Layer 2 of a small transformer language model trained on English Wikipedia (14 layers, counted from 0, width 96).
A neuron's activation on a vector x is SiLU(gate . x) times (in . x), where the dot is the dot product.
The model reads these tokens: " to" " be" " more" " a" "ud" "i" "ence" "-" "f" "ri" "end"

The vector x that enters this layer's MLP at each token. A number n stands for (n - 500) times 0.0044.
0 " to": 460 811 534 565 505 549 455 586 435 518 559 414 507 617 711 466 448 428 469 578 544 393 597 318 363 475 319 376 530 497 353 489 449 443 427 570 562 738 484 501 531 406 419 532 788 629 600 373 586 598 277 430 488 488 505 472 429 570 393 387 509 697 595 236 459 369 660 455 561 635 544 516 430 360 457 489 534 442 573 469 532 574 494 552 511 539 541 459 497 505 467 481 248 524 368 571
1 " be": 465 521 408 534 554 604 477 397 305 458 395 855 510 602 592 441 539 708 570 623 384 572 555 391 524 497 444 497 545 646 487 495 509 511 520 567 254 705 538 673 593 599 483 554 979 647 592 384 502 513 521 494 518 445 480 469 518 515 517 566 565 405 487 399 429 471 666 375 493 314 469 485 474 523 312 397 601 361 513 454 420 477 519 566 694 566 462 591 363 605 458 586 408 526 368 559
2 " more": 540 557 414 638 504 477 608 487 397 616 354 446 562 412 481 570 480 547 686 475 623 654 420 404 551 504 513 609 426 562 540 557 469 629 365 414 567 582 504 448 611 649 377 499 734 612 550 348 618 598 519 482 594 331 474 467 433 503 727 516 635 383 739 413 408 401 715 368 478 448 468 500 643 513 307 573 539 432 576 453 558 472 462 566 475 553 564 631 462 462 295 497 660 443 657 660
3 " a": 458 655 455 594 617 533 457 286 446 435 504 497 567 642 494 383 491 602 568 500 376 644 277 431 583 621 364 371 525 604 316 480 580 535 633 642 502 660 473 380 266 460 414 674 816 513 529 656 529 420 498 470 593 514 510 403 577 529 389 350 337 488 647 389 473 326 427 481 609 466 449 548 568 562 368 541 539 437 552 345 455 467 473 438 606 465 468 473 445 535 610 449 641 558 609 491
4 "ud": 594 673 546 507 519 440 458 335 695 503 304 241 542 384 788 439 633 381 602 441 752 486 529 311 480 595 504 522 355 380 579 590 521 303 481 528 432 502 663 737 617 467 544 378 611 446 432 541 428 535 741 477 529 575 410 427 540 515 467 457 567 598 445 510 556 496 527 649 448 560 513 539 490 445 337 592 366 425 548 582 479 577 589 600 508 383 582 586 540 456 452 484 500 292 414 380
5 "i": 426 618 449 569 536 418 513 573 426 649 252 391 527 411 695 632 617 575 344 455 367 582 386 556 377 337 395 262 443 665 552 376 585 532 665 612 591 617 422 446 520 472 423 679 478 369 560 429 166 476 690 442 618 463 484 534 489 482 745 557 528 670 652 476 483 503 445 412 495 592 481 460 465 490 488 449 315 436 502 551 483 558 524 448 514 528 357 442 540 478 391 461 467 476 505 264
6 "ence": 600 725 486 414 242 654 573 441 560 440 420 380 502 455 551 303 464 549 482 449 458 548 517 501 491 281 496 376 470 513 554 480 471 537 380 527 495 298 469 352 572 567 532 559 594 509 520 732 394 443 422 600 458 581 561 507 473 587 604 425 430 444 438 399 461 542 709 421 394 453 513 379 596 680 507 491 468 355 557 394 534 511 458 654 495 371 536 611 769 627 211 468 560 531 510 471
7 "-": 646 807 391 490 376 540 242 511 495 443 562 466 513 439 543 287 717 527 426 528 569 648 493 504 368 368 385 538 737 541 506 466 634 504 625 532 553 648 537 568 215 444 554 512 634 461 605 499 561 523 428 508 421 524 519 555 500 551 539 591 665 595 641 403 644 504 496 404 445 427 497 503 544 591 432 529 506 428 549 559 452 477 455 372 480 685 617 492 615 546 545 529 489 484 549 588
8 "f": 387 578 568 428 523 296 460 501 555 469 240 450 395 526 624 447 572 606 619 426 452 678 637 380 552 401 313 542 453 205 544 413 509 531 537 546 586 598 285 438 509 538 677 354 344 299 452 372 557 458 740 487 480 507 567 479 307 492 598 563 449 446 359 394 441 560 443 682 359 504 549 562 519 356 489 700 590 451 447 486 456 561 564 512 550 552 536 534 605 523 461 502 599 552 587 385
9 "ri": 511 666 448 636 423 480 400 540 661 480 246 310 504 515 460 279 549 515 221 487 469 429 459 557 532 644 527 445 631 494 482 406 516 549 592 560 377 407 529 498 470 431 634 516 649 561 717 776 365 457 479 530 590 451 462 620 459 570 711 590 533 665 395 493 550 435 460 376 460 482 460 415 355 529 375 459 412 467 533 518 578 644 716 516 372 473 550 482 348 539 539 429 579 336 585 365
10 "end": 282 415 312 601 445 492 556 295 583 428 238 224 579 381 493 367 438 581 418 466 645 534 599 616 610 480 382 635 678 477 546 403 494 582 586 609 465 358 501 504 482 465 676 511 677 334 575 404 518 404 381 472 533 624 631 447 448 450 454 435 394 522 359 383 539 432 456 619 571 473 694 393 475 521 427 478 543 439 478 604 521 587 572 543 427 611 414 488 433 520 484 498 472 419 431 431

Each question shows the input weights of one neuron of the MLP. A number n stands for (n - 500) times 0.0014.

n50 gate: 632 533 518 386 471 551 458 588 482 423 428 528 393 433 436 423 447 417 460 468 512 504 513 533 517 574 512 562 419 546 645 516 453 593 377 523 563 575 595 624 554 581 574 620 407 472 537 425 498 486 505 469 481 402 474 374 514 574 586 518 481 471 430 572 555 520 456 579 575 542 432 548 550 519 522 431 591 641 491 540 528 508 538 506 506 463 540 394 523 457 580 558 581 519 478 443
n50 in: 523 502 448 486 426 612 517 488 495 522 487 571 453 629 507 545 447 578 439 461 523 489 549 486 435 503 514 527 511 502 612 507 369 535 521 439 520 532 547 534 443 460 442 467 502 454 516 534 467 386 448 451 545 582 486 426 538 468 502 535 513 673 414 495 454 432 531 566 479 525 456 452 552 455 638 475 542 456 457 510 505 443 462 428 619 547 490 445 582 461 515 459 380 534 593 465
On which two tokens does it fire most, strongest first? 2 " more", 3 " a"

n159 gate: 576 565 410 459 441 331 574 645 442 262 530 452 473 564 443 386 283 583 468 520 542 398 392 310 479 515 500 426 575 729 462 561 529 549 441 340 419 662 390 556 488 568 434 461 577 446 539 465 536 510 474 513 456 457 683 513 417 440 415 445 475 674 401 360 438 457 507 384 473 580 572 660 533 622 617 306 464 647 570 512 403 522 649 393 289 368 703 536 354 608 521 484 703 285 724 472
n159 in: 677 614 424 467 562 500 503 207 321 525 477 403 468 417 660 538 411 425 521 457 580 565 676 645 318 570 435 497 392 331 580 469 524 512 593 705 520 527 562 295 470 513 595 584 576 492 517 447 506 342 532 522 417 391 391 626 591 325 526 555 549 557 480 462 333 470 661 521 458 269 539 342 537 462 448 422 387 485 548 578 479 732 478 635 546 537 411 478 569 497 586 346 429 512 438 468
On which two tokens does it fire most, strongest first? 0 " to", 9 "ri"

n367 gate: 520 522 528 447 624 482 408 469 518 476 524 480 546 483 547 610 437 579 494 491 591 420 612 415 532 506 496 470 601 584 516 490 500 504 553 512 481 589 463 576 465 471 599 469 467 502 526 436 536 581 534 548 527 547 602 504 414 477 387 596 529 411 478 589 455 545 324 535 544 477 516 581 665 500 488 408 442 418 526 436 608 544 624 377 526 459 438 553 476 447 555 461 393 459 494 623
n367 in: 539 572 542 530 509 445 505 565 353 556 541 639 498 410 502 516 482 619 576 502 548 440 550 523 507 489 461 595 525 483 456 425 572 537 543 526 452 491 424 565 502 511 580 588 391 507 531 488 479 477 548 411 380 387 456 467 492 487 554 532 613 415 564 484 444 565 593 452 528 425 493 506 446 565 500 578 415 500 483 628 399 634 574 480 552 417 566 497 543 391 526 472 512 453 490 458
It fires most on token 6 "ence"

n189 gate: 455 513 575 410 562 452 404 442 405 505 468 454 515 441 548 406 280 561 488 661 599 491 532 371 527 442 381 523 443 488 441 500 481 358 564 667 493 578 466 445 591 451 390 414 552 635 475 500 532 600 445 439 474 580 549 500 352 653 413 534 690 614 518 379 450 437 469 400 484 594 543 560 512 379 549 395 397 488 432 511 613 505 407 507 554 464 424 442 558 430 484 441 502 481 525 611
n189 in: 557 471 552 328 594 464 453 408 445 545 439 507 513 444 512 518 250 519 548 549 593 486 464 351 457 518 481 545 510 488 589 461 541 377 534 620 430 598 487 455 551 269 340 423 594 587 484 531 489 631 434 442 515 517 536 476 408 507 466 505 620 681 423 468 589 468 392 411 476 593 587 628 484 381 456 419 419 563 367 502 602 500 388 521 483 567 425 456 454 490 463 465 498 436 547 563
It fires most on token 0 " to"

n207 gate: 533 317 507 406 512 460 520 533 339 435 414 460 456 678 428 583 469 498 443 498 389 607 419 502 691 548 495 532 538 568 340 397 455 487 612 466 459 626 477 417 427 328 500 483 528 605 668 601 591 342 474 601 602 608 580 351 492 566 406 432 524 430 547 688 533 433 399 510 592 480 441 561 514 438 505 441 519 524 520 419 395 639 461 419 505 535 537 540 552 534 512 524 518 534 600 464
n207 in: 576 417 517 507 529 427 492 507 348 416 535 556 502 541 315 485 553 558 491 514 399 608 398 498 563 520 505 463 458 568 317 519 459 474 554 461 234 606 502 389 394 454 468 636 530 592 570 583 554 356 390 587 580 529 532 488 517 482 480 493 422 360 593 632 559 488 448 435 611 521 419 552 483 467 456 434 563 613 461 455 500 574 441 443 479 608 555 519 538 420 519 477 476 578 483 466
On which token does it fire most, and how strongly? 3 " a", at about 2.4

n169 gate: 726 500 541 507 441 427 605 454 490 393 471 513 456 533 498 491 354 529 440 452 631 510 431 578 362 459 570 457 437 552 509 482 518 575 532 456 429 424 465 511 372 507 546 478 504 469 622 451 467 468 509 519 617 376 359 462 427 600 508 509 470 481 473 650 443 536 526 441 346 520 478 659 500 585 444 441 410 559 541 527 498 553 427 464 439 419 373 594 547 608 453 576 604 476 454 489
n169 in: 486 507 470 511 474 502 526 547 512 365 502 496 464 586 446 452 524 557 525 551 583 593 545 537 607 533 581 484 611 502 494 643 561 535 531 481 385 586 555 537 453 574 573 521 539 471 549 516 419 557 481 568 524 553 379 595 455 463 527 533 408 506 545 536 426 574 410 416 477 509 455 568 469 588 471 561 629 522 582 569 577 591 506 576 440 502 570 413 477 426 483 433 553 485 628 439
On which token does it fire most, and how strongly? 9 "ri", at about 0.3

n357 gate: 544 381 519 520 465 321 593 406 542 538 598 383 331 604 418 381 498 545 477 681 472 507 462 502 462 717 580 408 658 475 391 451 480 440 472 443 402 468 587 540 442 571 331 416 549 455 469 404 553 690 586 482 575 479 564 557 584 592 536 362 412 484 409 600 448 461 457 394 575 491 540 635 493 500 518 482 609 631 413 561 531 492 535 449 505 488 572 547 404 613 494 374 536 470 610 517
n357 in: 522 596 572 401 524 599 412 464 428 439 507 485 406 565 564 579 449 525 496 431 523 460 430 411 547 382 523 491 482 481 489 449 521 652 567 451 517 517 380 573 502 369 540 502 543 558 516 548 482 419 511 626 437 567 465 402 440 419 451 430 498 482 570 508 488 431 373 539 653 562 364 476 533 421 420 470 462 553 546 520 535 533 407 432 492 516 504 480 458 487 526 568 526 534 498 500
On which token does it fire most, and how strongly? 3 " a", at about 0.26

n89 gate: 516 533 566 393 594 513 477 474 517 598 440 568 409 356 482 505 447 470 510 500 437 516 457 547 484 481 507 500 476 526 505 491 428 498 521 523 632 489 522 422 540 524 477 483 495 622 532 539 514 571 480 454 374 470 569 521 495 579 559 561 510 463 389 346 415 456 475 554 505 476 528 543 503 532 468 490 543 531 527 498 463 525 434 481 452 492 469 431 617 558 439 579 515 457 523 492
n89 in: 497 436 542 628 510 465 577 441 551 468 587 486 434 490 483 463 594 474 511 542 429 544 486 489 551 471 491 476 474 461 450 518 503 517 505 460 559 401 573 451 539 508 472 498 494 537 389 433 466 525 485 535 451 427 508 428 555 420 484 505 515 495 454 541 528 459 510 461 548 471 504 537 503 462 460 621 595 447 465 493 416 486 490 598 557 509 545 471 535 476 470 565 536 570 506 457
It fires most on token 9 "ri"

n110 gate: 506 528 462 530 533 509 451 496 526 539 506 554 535 532 487 449 447 549 537 461 503 438 487 455 525 466 502 461 484 521 577 493 566 502 570 518 545 492 467 472 537 508 559 471 460 516 507 467 477 569 531 489 483 461 416 471 580 474 490 457 518 482 485 543 535 459 457 531 447 448 522 550 515 433 472 535 489 550 504 446 532 500 505 544 488 479 490 532 534 474 472 527 491 439 460 479
n110 in: 530 510 500 492 563 531 444 474 479 483 453 485 496 501 493 478 520 531 498 493 482 487 474 485 580 510 521 560 525 524 575 550 545 485 520 499 509 542 477 522 544 474 534 445 473 476 476 471 443 511 467 533 444 550 472 484 526 509 513 467 448 508 502 530 539 533 537 487 531 473 529 487 385 510 436 511 513 457 505 516 513 540 572 502 478 480 535 492 554 477 489 481 525 512 513 490
On which two tokens does it fire most, strongest first? 4 "ud", 8 "f"

n58 gate: 533 470 439 352 443 365 517 497 571 455 646 321 378 503 274 541 608 536 471 682 605 327 518 585 369 572 624 654 500 611 389 464 523 384 437 395 428 595 536 608 509 695 532 543 299 609 669 437 515 586 403 378 524 694 520 500 493 525 319 523 447 409 579 375 417 599 624 468 506 532 319 510 451 683 523 430 470 579 489 551 643 649 479 194 543 509 375 531 534 628 681 696 543 494 520 525
n58 in: 552 461 463 556 351 461 477 448 392 500 519 344 500 479 556 512 578 559 588 533 586 479 627 530 495 557 564 621 373 630 371 660 480 324 425 558 448 530 524 541 363 638 436 625 484 485 615 622 665 532 312 388 518 570 528 460 488 528 521 710 524 503 651 459 358 596 816 393 469 563 312 569 455 602 580 506 434 437 572 568 562 590 428 363 546 555 425 495 515 592 527 657 535 489 396 481
On which two tokens does it fire most, strongest first? 8 "f", 7 "-"

n372 gate: 339 324 497 500 410 483 627 676 590 500 592 398 424 354 350 454 569 390 587 528 494 576 514 513 492 603 716 532 488 628 364 605 648 340 290 457 340 565 500 418 595 413 403 654 570 607 423 578 609 548 467 554 585 425 488 426 350 406 522 465 455 418 595 581 607 513 525 500 527 409 446 645 497 506 482 393 660 557 421 487 576 662 301 489 433 321 527 519 515 500 427 528 423 408 405 385
n372 in: 310 465 646 536 387 396 522 579 503 574 487 611 454 448 474 523 455 459 555 674 547 436 598 654 324 439 411 357 480 470 433 414 327 390 520 411 519 527 538 446 548 457 519 497 505 609 586 495 570 477 591 615 567 509 450 346 381 459 518 569 685 454 616 754 554 624 450 578 528 441 559 461 398 545 559 472 593 462 512 469 533 607 453 382 458 464 588 526 406 546 478 554 402 685 299 367
It fires most on token 3 " a"

n350 gate: 749 387 463 432 440 464 461 507 490 584 670 303 715 416 605 606 483 352 634 393 500 602 669 513 534 531 408 685 330 617 401 346 359 463 603 393 574 412 490 539 735 278 575 460 332 724 531 634 728 355 459 387 626 534 638 522 664 607 723 555 503 519 408 541 348 409 701 390 426 422 259 604 658 524 522 511 554 366 401 520 606 569 412 362 529 493 613 509 541 314 573 617 559 704 381 437
n350 in: 449 454 468 509 421 478 553 465 733 448 491 341 607 454 629 559 414 531 463 383 339 643 643 416 625 503 653 575 525 473 515 393 453 360 513 482 449 291 477 689 682 257 415 386 566 533 571 572 655 315 659 377 595 462 550 566 545 488 576 309 455 575 392 836 401 472 467 527 480 567 534 452 379 491 443 417 485 366 489 477 597 426 539 515 639 422 629 413 424 352 593 515 494 503 449 548
It fires most on token 7 "-"